Layer 12 of a small transformer language model trained on English Wikipedia (16 layers, counted from 0, width 64).
A neuron's activation on a vector x is GELU(weights . x), where the dot is the dot product.

Input weights of the MLP neurons that the questions are about. A number n stands for (n - 500) times 0.0036.
n6: 457 620 570 657 694 509 489 655 546 252 574 410 434 367 628 582 386 650 242 443 499 544 431 302 636 482 549 579 431 594 633 474 393 273 401 521 733 368 631 611 782 538 440 407 542 436 388 566 467 559 543 448 504 663 385 422 547 255 409 561 360 459 551 313
n7: 443 627 670 614 530 672 655 251 466 339 656 544 522 483 467 455 483 710 332 499 633 257 537 477 588 487 149 460 367 500 302 481 405 661 592 540 375 368 365 628 362 472 636 342 308 421 496 176 440 599 479 232 667 556 519 680 350 599 682 627 555 536 571 411
n10: 355 610 709 545 428 461 385 464 752 351 354 320 593 454 523 560 711 605 582 484 609 551 420 563 649 424 487 339 469 438 610 517 494 196 515 872 687 465 355 267 665 481 609 364 570 330 347 545 574 516 482 424 405 588 298 519 230 360 648 749 379 385 609 683
n11: 312 549 433 303 287 716 628 535 441 446 439 563 404 387 668 473 490 484 522 550 644 707 744 548 745 643 518 547 493 478 511 464 259 144 480 431 378 431 657 502 489 466 717 541 520 515 532 644 647 627 582 568 525 585 539 564 501 512 472 322 554 251 378 500
n18: 565 481 462 468 490 446 548 526 740 471 590 157 374 557 299 647 501 419 629 471 441 490 670 340 536 587 519 483 377 492 662 676 484 516 403 563 697 774 388 462 550 556 504 391 710 633 411 625 415 493 454 560 652 447 391 425 487 218 676 682 555 422 487 378
n19: 420 598 499 526 323 427 501 554 538 436 512 494 554 599 544 455 585 367 578 417 353 554 431 710 519 575 548 186 422 499 587 402 284 567 365 629 549 501 358 613 562 488 448 465 418 447 253 743 663 459 492 203 419 265 610 591 438 497 753 470 460 668 336 684
n27: 279 442 564 482 412 593 423 845 287 621 494 602 429 608 555 399 581 646 453 860 474 505 473 424 402 586 611 653 531 463 316 764 426 491 374 609 409 723 405 414 508 638 395 386 611 594 284 534 445 412 531 411 498 567 466 779 551 69 411 621 677 557 513 524
n31: 388 632 593 580 483 484 438 350 495 526 555 309 723 364 501 703 580 369 463 598 589 456 519 575 455 614 415 609 631 335 583 406 461 283 479 567 538 481 589 330 458 584 595 499 353 755 520 563 492 410 369 246 415 524 488 348 343 644 304 344 538 751 808 340
n81: 291 349 694 606 666 527 588 318 628 486 467 659 476 677 704 480 564 607 633 621 461 656 252 537 554 421 599 443 533 342 699 377 427 578 499 706 567 245 490 555 462 384 556 168 657 550 285 578 509 268 323 290 468 538 488 432 212 519 518 753 599 512 413 443
n114: 560 699 519 442 399 468 621 430 530 594 493 493 724 746 504 444 566 698 400 663 397 622 576 592 508 573 263 345 338 410 382 496 485 466 738 362 858 539 415 493 427 629 581 505 347 578 500 242 240 570 444 506 456 442 571 474 623 582 348 654 527 606 599 410
n115: 572 394 598 421 676 675 608 497 532 661 721 493 589 329 401 540 663 642 558 708 716 632 493 635 658 733 543 556 296 580 554 538 527 376 707 606 392 761 477 294 801 513 454 556 456 640 658 467 595 490 365 576 787 676 448 512 377 483 558 333 312 424 542 604
n123: 482 463 438 569 269 621 353 591 565 448 466 468 579 491 607 527 398 591 526 611 466 535 343 448 460 427 674 641 713 448 574 597 496 386 662 643 524 641 890 396 544 477 561 405 570 386 673 551 484 345 353 651 507 469 420 468 503 455 497 525 396 585 182 561
n124: 477 547 308 308 534 597 263 478 401 356 563 530 471 616 403 561 254 548 522 468 434 475 298 589 649 655 479 260 537 553 459 559 393 516 439 640 621 515 525 565 545 535 453 316 266 496 585 581 616 567 577 524 354 626 507 446 468 613 781 547 616 368 337 648
n128: 407 494 455 596 791 634 493 505 557 677 668 429 873 286 487 502 489 487 572 397 348 512 469 451 413 575 436 520 460 575 724 474 741 572 397 441 311 441 385 503 548 231 561 610 508 487 602 568 352 327 489 395 492 192 554 412 377 314 663 295 397 536 560 544
n144: 624 467 625 499 479 672 687 599 284 587 560 351 495 501 565 488 859 485 501 436 442 597 670 391 829 712 393 582 313 426 528 310 501 432 580 642 603 691 557 270 659 180 552 631 477 343 630 476 718 288 548 559 693 643 525 508 676 350 449 473 270 641 558 567
n148: 402 468 613 565 505 461 682 372 483 766 433 535 482 481 656 397 462 606 413 714 666 723 590 564 718 564 474 430 555 301 288 520 589 374 629 582 549 619 412 428 487 416 514 830 603 676 495 764 509 362 664 496 675 437 404 286 588 506 263 363 268 354 356 629
n151: 481 549 357 583 696 625 424 277 647 379 638 317 550 573 498 344 523 653 346 602 433 421 738 605 666 744 618 480 483 586 339 577 445 149 401 588 559 505 452 574 783 760 509 561 573 547 465 562 707 572 381 275 493 373 435 224 256 451 485 489 783 557 695 516
n186: 349 741 387 401 534 624 589 737 592 474 342 182 490 535 510 475 502 669 657 372 559 357 520 148 527 859 456 501 424 574 740 507 372 306 503 289 609 566 447 623 646 437 638 439 657 380 481 603 603 367 522 676 616 484 461 415 373 493 488 585 514 474 552 557
n198: 547 422 395 517 544 930 610 398 716 363 625 577 796 563 407 555 555 531 446 455 546 527 641 424 599 819 507 607 585 516 643 358 560 686 420 654 402 508 337 452 245 430 731 367 467 281 381 453 654 510 473 630 392 537 437 423 557 684 416 439 454 508 642 449
n200: 443 541 521 596 612 634 822 250 523 739 500 591 481 689 272 496 464 723 632 664 544 466 292 633 598 588 365 557 354 486 635 433 537 493 461 633 456 574 481 525 618 425 559 323 532 646 679 437 373 456 353 503 509 248 715 410 416 614 511 424 680 342 393 456
n206: 765 687 690 567 408 405 747 562 529 582 459 294 769 427 485 252 562 451 436 392 562 475 513 555 553 492 515 635 422 572 369 442 359 323 598 504 509 450 369 514 450 576 587 521 428 608 533 295 579 675 396 334 522 346 443 470 374 485 579 335 411 616 582 369
n208: 517 346 681 395 291 463 667 459 471 519 485 360 521 570 578 479 437 409 355 482 731 320 429 502 324 163 347 381 531 505 514 553 477 529 492 600 574 334 434 481 553 473 408 540 642 435 557 444 324 487 430 655 461 485 365 365 242 543 585 414 518 333 495 748
n209: 605 324 572 420 680 586 493 608 440 474 627 536 339 620 500 307 358 523 418 256 450 545 514 704 647 408 580 569 494 220 450 440 207 453 319 446 651 622 499 443 503 654 416 418 668 478 453 593 443 514 702 413 498 572 455 253 414 442 516 443 505 499 435 669
n211: 352 613 620 413 456 408 405 498 446 569 483 397 646 449 609 362 418 485 558 526 491 445 590 387 672 446 498 614 524 540 282 400 766 440 352 598 393 575 398 405 443 587 600 615 458 506 384 657 434 587 634 603 326 504 384 432 527 317 531 614 469 695 408 363
n212: 545 538 559 474 492 501 493 466 711 571 539 455 522 412 583 576 762 455 585 482 552 512 421 706 931 620 569 552 503 569 656 625 481 423 508 790 414 739 425 475 508 396 553 537 512 506 478 520 674 313 808 667 772 636 352 621 552 399 576 483 471 548 560 549
n213: 443 579 631 587 274 435 549 389 428 543 607 451 459 478 590 499 483 809 491 647 555 479 642 613 337 520 503 435 566 480 477 645 392 310 553 496 423 671 728 544 450 567 411 632 469 511 608 654 382 437 519 630 415 501 322 502 375 479 496 576 588 707 594 367
n226: 300 632 383 652 605 580 566 448 508 297 666 300 595 453 424 354 368 613 485 400 523 315 437 335 428 637 616 608 581 465 390 539 487 106 400 598 731 567 474 417 476 473 742 561 693 631 337 450 581 480 372 500 497 445 523 421 557 432 359 552 461 642 597 521
n232: 623 457 517 596 471 625 651 375 423 323 473 493 495 546 683 449 298 639 426 377 508 416 610 653 372 534 365 533 470 474 483 531 475 390 515 598 695 570 562 310 452 682 450 666 281 675 452 300 270 343 409 586 618 254 534 638 565 404 320 653 574 346 444 548
n234: 458 699 766 538 514 532 623 520 381 151 376 591 501 433 798 370 765 599 535 206 501 511 302 254 625 792 787 359 465 549 499 473 714 606 661 484 468 470 509 777 813 573 705 382 128 338 561 426 385 549 595 401 134 277 472 30 118 374 501 585 643 408 427 640
n242: 680 675 872 418 385 701 534 536 388 482 501 518 530 401 762 586 409 459 614 655 375 605 521 573 459 585 437 624 461 458 460 748 714 437 318 457 486 459 569 545 649 492 770 512 629 456 272 856 353 548 424 412 474 487 373 529 618 477 473 278 749 574 612 797
n246: 380 427 597 463 541 754 446 527 422 439 471 655 585 627 361 533 554 662 592 367 418 279 473 419 479 345 632 351 616 367 618 288 423 470 498 569 524 310 416 483 537 596 395 521 504 537 601 586 734 469 439 284 700 485 563 340 510 399 413 369 605 962 525 298
n248: 593 611 423 412 790 584 292 613 547 585 288 477 457 428 678 383 700 581 512 390 623 472 596 521 420 834 659 520 603 766 464 587 504 465 526 630 642 461 584 440 384 361 407 576 580 683 539 500 531 447 626 675 651 384 443 537 288 273 579 446 687 450 419 704

Each question shows a token from some text and the vector x that enters the MLP there. A number n stands for (n - 500) times 0.0073.

"==": 498 634 476 513 474 380 440 256 509 617 442 697 378 555 490 607 589 418 758 331 212 392 490 509 535 277 812 642 477 445 634 338 672 383 613 549 308 526 525 565 421 495 308 596 455 561 440 401 546 518 332 670 437 512 485 648 586 585 458 593 379 347 622 474
The most active neuron and its activation: n212, at about 1.9

" Sar": 449 707 202 511 432 422 443 442 482 618 429 611 450 380 332 461 339 501 495 467 414 350 594 488 451 519 522 480 498 432 624 455 537 680 431 398 497 394 565 519 497 497 156 616 549 461 615 488 494 454 391 423 443 569 496 781 666 750 615 635 458 424 624 679
The most active neuron and its activation: n124, at about 3.1

"in": 563 595 271 438 556 492 517 430 514 638 417 705 451 389 510 460 529 545 632 473 473 521 526 605 366 324 753 569 333 277 506 457 563 424 465 463 590 515 526 488 345 718 190 587 656 328 512 393 462 497 539 523 498 573 297 693 674 650 577 501 325 551 548 428
The two highest activations, in order: n209, n213

"6": 592 714 487 491 553 395 477 407 627 730 454 694 370 340 332 430 596 559 626 313 186 726 473 453 442 380 740 590 277 329 587 425 690 623 383 365 396 414 630 598 367 540 444 481 529 387 506 352 408 486 478 454 436 589 377 679 610 502 483 560 469 551 618 552
The most active neuron and its activation: n128, at about 2.5

"5": 485 635 411 414 570 470 466 516 575 700 393 579 366 345 364 383 492 387 677 383 252 514 673 560 555 338 615 567 217 513 639 527 648 558 580 387 424 495 638 606 335 647 542 449 432 469 547 395 483 475 446 311 287 581 322 696 725 504 384 648 405 610 566 571
Which of these neurons fires most? n114

" fellow": 511 780 407 471 570 365 486 441 435 622 452 633 459 305 446 593 486 449 482 431 484 471 517 610 500 263 657 550 332 513 563 396 632 411 373 585 452 446 516 558 398 511 154 568 558 559 512 275 493 497 445 510 539 635 377 603 626 708 449 717 453 467 585 483
Which of these neurons fires most? n212

"year": 511 627 429 394 601 440 543 487 620 621 488 577 434 305 421 395 547 406 612 389 500 691 523 692 350 217 775 538 235 487 508 481 482 554 404 407 448 488 632 529 498 598 212 499 583 531 439 339 537 569 410 527 412 563 269 541 659 674 558 570 577 533 580 467
Which of these neurons fires most? n209

"7": 530 556 389 539 518 447 469 551 561 621 511 510 490 267 348 399 411 415 572 296 384 558 706 490 330 286 770 528 302 421 642 438 727 635 485 525 417 482 556 537 549 580 391 409 488 368 410 196 643 532 572 258 383 612 500 824 727 565 390 614 633 482 530 549
The most active neuron and its activation: n27, at about 0.31

"---|---|---|---|": 483 731 494 654 565 500 622 340 501 787 370 607 389 390 320 607 465 557 668 466 217 600 484 527 481 381 565 346 470 480 552 376 626 548 399 444 489 425 676 614 137 437 379 527 550 456 490 429 636 526 421 408 416 457 331 655 712 539 498 560 449 400 612 509
Which of these neurons fires most? n200

" this": 492 843 413 520 565 459 559 424 592 553 486 530 412 501 313 362 574 431 569 395 416 526 622 507 472 420 758 499 190 435 513 403 523 405 461 504 379 401 506 526 558 570 208 606 556 537 562 453 530 570 444 457 430 626 347 555 616 631 463 656 515 532 515 453
Which of these neurons fires most? n151

"\n": 435 667 457 552 519 421 470 377 543 535 458 749 465 460 442 442 494 330 698 371 289 560 494 524 477 349 706 488 415 518 598 439 522 520 603 550 442 347 441 493 441 645 245 603 521 509 395 457 600 606 364 473 500 437 244 506 644 614 530 571 532 480 638 673
Which three neurons fire most, strongest first? n19, n246, n81

" of": 466 767 326 310 459 474 565 414 580 489 444 581 464 542 470 489 512 404 672 359 487 441 642 456 401 493 881 598 295 462 414 341 657 506 556 424 434 424 569 473 411 501 337 557 616 518 460 413 536 494 420 515 451 625 303 786 475 442 531 551 508 419 703 532
The two highest activations, in order: n248, n186

"4": 472 659 440 389 541 399 537 530 614 765 445 513 343 393 452 409 412 361 614 408 236 475 680 522 543 299 644 632 345 404 510 437 734 535 634 456 467 412 546 575 264 556 461 550 429 401 631 387 617 517 394 350 310 680 327 705 662 568 385 569 441 540 535 643
Which of these neurons fires most? n211

"9": 566 616 498 458 528 349 515 587 647 595 386 464 322 242 426 425 519 323 637 505 316 611 626 413 321 368 620 639 311 485 612 530 634 659 458 438 408 487 519 698 393 643 432 464 393 349 405 346 615 559 516 294 368 662 445 692 708 440 407 701 487 446 600 623
Which of these neurons fires most? n27

" from": 502 772 461 336 536 408 405 453 465 642 445 479 492 380 409 491 520 351 642 476 444 498 611 451 516 489 723 512 382 473 504 351 672 651 548 431 476 487 526 517 346 406 374 552 572 568 478 414 485 496 372 455 422 574 165 659 608 638 564 653 520 393 655 583
Which of these neurons fires most? n211

"ag": 566 533 338 498 412 363 521 345 589 496 499 671 325 400 325 477 518 489 528 382 460 491 501 521 346 420 600 569 515 451 485 458 587 660 509 311 391 543 438 729 498 645 131 596 566 500 543 589 532 496 412 313 597 424 602 495 688 730 448 613 400 401 682 649
The most active neuron and its activation: n19, at about 1.1

" |": 473 781 454 454 527 393 461 433 439 668 390 557 478 443 469 543 499 578 679 514 336 482 606 537 393 302 604 547 521 536 570 556 627 581 539 466 466 374 634 521 302 566 365 432 500 444 624 405 526 518 312 378 409 515 173 670 672 579 461 648 482 342 585 463
Which three neurons fire most, strongest first? n213, n114, n123

"ed": 526 772 440 464 482 408 561 382 498 695 413 503 445 278 461 560 520 356 579 475 402 601 597 445 495 574 779 507 268 525 442 440 579 433 495 475 436 550 510 476 486 515 285 640 617 567 427 409 657 494 370 493 457 618 242 550 620 534 448 576 410 486 555 600
Which of these neurons fires most? n115

"A": 675 587 396 503 542 242 451 486 431 505 400 634 313 375 351 486 486 503 552 256 363 454 564 450 540 382 699 620 393 461 490 524 629 577 446 545 371 374 593 521 404 539 187 502 627 601 621 496 573 594 492 499 209 551 495 714 540 510 565 615 493 533 527 678
Which of these neurons fires most? n248

" Mas": 439 610 281 520 445 301 387 444 499 458 442 581 550 337 288 455 326 442 591 496 498 477 406 499 405 459 529 527 507 423 472 430 638 692 450 444 474 455 540 602 457 559 157 700 700 491 583 529 651 588 433 410 316 603 461 639 685 676 601 588 457 417 654 661
The two highest activations, in order: n124, n19

".": 581 647 502 394 555 350 408 441 504 665 466 611 346 351 384 415 522 497 628 344 329 649 636 410 248 389 742 650 498 429 595 602 783 759 379 401 433 542 550 697 369 662 390 446 400 340 429 301 476 523 455 399 365 612 405 625 532 518 446 607 541 457 601 552
Which of these neurons fires most? n234

" −": 427 675 496 373 543 498 418 526 534 768 349 740 304 417 376 426 582 465 721 397 252 625 587 409 339 516 690 544 312 320 546 571 662 571 477 359 456 486 492 627 181 473 443 461 493 455 534 359 612 368 297 540 388 551 497 654 723 558 480 605 552 481 632 557
Which of these neurons fires most? n27

"ow": 514 777 415 436 486 379 558 303 625 600 389 590 471 420 514 408 463 473 615 455 417 562 521 495 450 490 537 544 357 474 590 395 500 486 516 501 530 452 493 529 481 517 108 593 571 422 478 472 537 538 442 449 433 510 316 584 598 617 560 665 499 495 511 690
Which three neurons fire most, strongest first? n19, n10, n114

"g": 458 745 280 381 503 362 406 330 497 584 388 791 251 413 338 597 497 443 665 404 361 590 499 610 588 377 586 586 491 484 482 557 657 384 528 354 323 589 508 495 494 554 380 631 575 497 601 398 603 453 322 355 442 582 410 625 748 669 526 490 467 454 510 589
The two highest activations, in order: n11, n124

" after": 526 725 466 415 603 449 494 351 587 542 401 564 307 322 514 434 458 389 633 420 447 569 602 427 492 480 782 561 450 409 564 399 519 380 457 481 486 352 571 490 482 594 321 696 668 522 463 413 611 480 360 538 362 520 189 542 585 545 528 607 508 523 663 579
The most active neuron and its activation: n151, at about 3.2

" ": 489 768 321 436 476 280 387 402 618 615 467 723 470 311 311 571 442 495 567 315 444 462 507 529 323 314 742 526 425 557 530 489 635 313 461 551 490 435 575 447 431 551 436 537 545 406 519 312 467 412 489 591 334 602 436 606 638 845 583 711 470 524 490 586
Which three neurons fire most, strongest first? n123, n124, n10

" happen": 530 744 438 452 586 429 579 220 551 566 374 568 433 315 376 375 377 413 683 509 562 592 524 447 554 424 725 514 320 403 563 487 617 278 469 387 491 399 615 513 481 520 280 761 519 414 518 424 691 426 415 470 480 592 362 533 762 659 544 567 439 442 521 558
The most active neuron and its activation: n148, at about 3.7

" author": 451 874 406 457 646 373 586 281 462 461 413 633 557 261 404 546 456 471 502 516 570 473 483 531 417 361 599 646 374 417 537 408 631 457 432 576 479 441 555 571 421 510 285 607 529 490 513 247 541 582 309 482 413 668 486 573 652 597 395 630 565 533 412 493
The most active neuron and its activation: n7, at about 2.5

" Angel": 533 765 308 491 450 337 471 409 514 381 401 554 519 310 412 459 603 413 383 589 535 396 431 569 415 311 551 548 388 534 567 316 574 691 423 550 421 393 557 602 400 578 155 660 610 501 540 322 553 503 398 526 416 642 577 610 600 653 554 659 513 486 611 587
The most active neuron and its activation: n7, at about 1.7

" mid": 580 742 277 420 509 430 440 409 565 756 524 683 424 484 342 441 386 368 642 364 410 479 685 587 389 296 715 505 395 511 665 380 425 428 500 474 527 440 517 476 482 602 231 649 510 451 385 354 583 501 480 477 412 516 405 697 681 691 539 608 488 511 589 442
The two highest activations, in order: n19, n246

" very": 581 780 574 394 651 473 425 398 443 555 448 531 380 544 326 483 365 465 612 408 268 527 633 586 495 501 736 601 269 451 497 530 559 291 384 376 540 471 499 585 465 626 253 667 638 405 573 395 489 331 524 532 406 695 410 590 625 496 515 531 477 479 526 475
Which of these neurons fires most? n209

"din": 552 702 430 521 506 425 491 506 570 594 405 562 501 377 383 553 477 432 489 555 544 467 678 285 203 401 477 570 339 458 495 344 559 569 468 337 525 432 533 559 382 634 187 589 597 336 623 484 503 564 337 397 522 577 477 802 565 691 600 529 385 471 581 628
The most active neuron and its activation: n7, at about 1.7

" and": 575 791 517 495 463 417 410 362 477 542 562 581 386 400 415 465 451 498 504 538 393 501 539 411 475 432 700 564 518 429 487 501 572 457 533 395 358 496 565 506 344 589 330 523 534 513 546 442 526 488 353 475 429 761 173 545 679 468 520 671 552 394 642 606
The most active neuron and its activation: n213, at about 3.5

"ive": 482 770 489 478 503 441 533 325 569 623 442 595 481 480 488 427 537 442 644 376 348 563 482 526 464 487 598 489 346 410 621 398 494 472 514 620 524 462 444 492 482 567 157 533 583 461 430 464 559 518 382 456 443 546 268 579 534 602 549 662 533 496 527 664
Which three neurons fire most, strongest first? n10, n19, n81

",": 534 696 400 336 483 422 510 463 536 567 430 551 352 402 421 412 350 376 575 572 305 525 617 449 331 209 756 603 478 396 645 485 654 703 510 404 424 446 508 661 456 614 432 557 383 461 588 275 613 492 396 386 500 701 243 633 611 510 421 584 601 518 653 599
The two highest activations, in order: n246, n242

"ly": 491 766 561 458 534 487 541 338 571 567 422 616 491 473 502 398 480 442 608 400 298 561 519 520 478 455 617 489 386 417 586 400 495 453 519 580 522 437 469 510 477 577 177 565 606 443 399 480 564 535 366 472 414 560 237 577 567 563 544 632 548 490 553 660
The most active neuron and its activation: n10, at about 4.9

"),": 439 743 488 422 500 382 507 328 542 532 434 666 466 494 410 472 394 426 523 575 292 477 462 392 439 325 752 509 387 494 597 396 674 559 595 507 409 435 501 499 466 555 271 596 603 502 485 345 536 418 469 485 525 662 221 568 619 591 488 592 525 528 733 615
Which three neurons fire most, strongest first? n246, n81, n211

" lead": 465 850 339 456 570 331 434 333 512 675 414 475 495 379 378 511 502 506 641 407 459 463 557 563 467 302 671 568 360 551 511 481 638 227 518 548 506 334 563 501 347 563 222 680 535 469 629 420 496 445 452 487 445 675 474 486 557 667 498 591 565 580 542 414
The most active neuron and its activation: n31, at about 3.5

"|": 563 719 442 510 534 445 460 389 468 700 445 739 444 447 430 538 420 399 697 499 212 478 553 573 412 501 658 535 403 568 566 436 457 723 542 418 332 400 659 530 399 415 399 507 524 464 356 396 629 521 293 568 442 470 274 763 699 526 462 624 452 436 629 437
Which of these neurons fires most? n198

" in": 509 707 344 463 489 437 540 473 482 587 427 588 405 486 526 462 372 337 641 363 425 435 526 479 478 541 919 483 264 514 571 330 494 454 456 471 553 455 465 588 357 508 298 623 658 474 535 452 519 507 447 499 457 614 233 690 578 520 575 611 490 458 738 540
Which three neurons fire most, strongest first? n186, n248, n18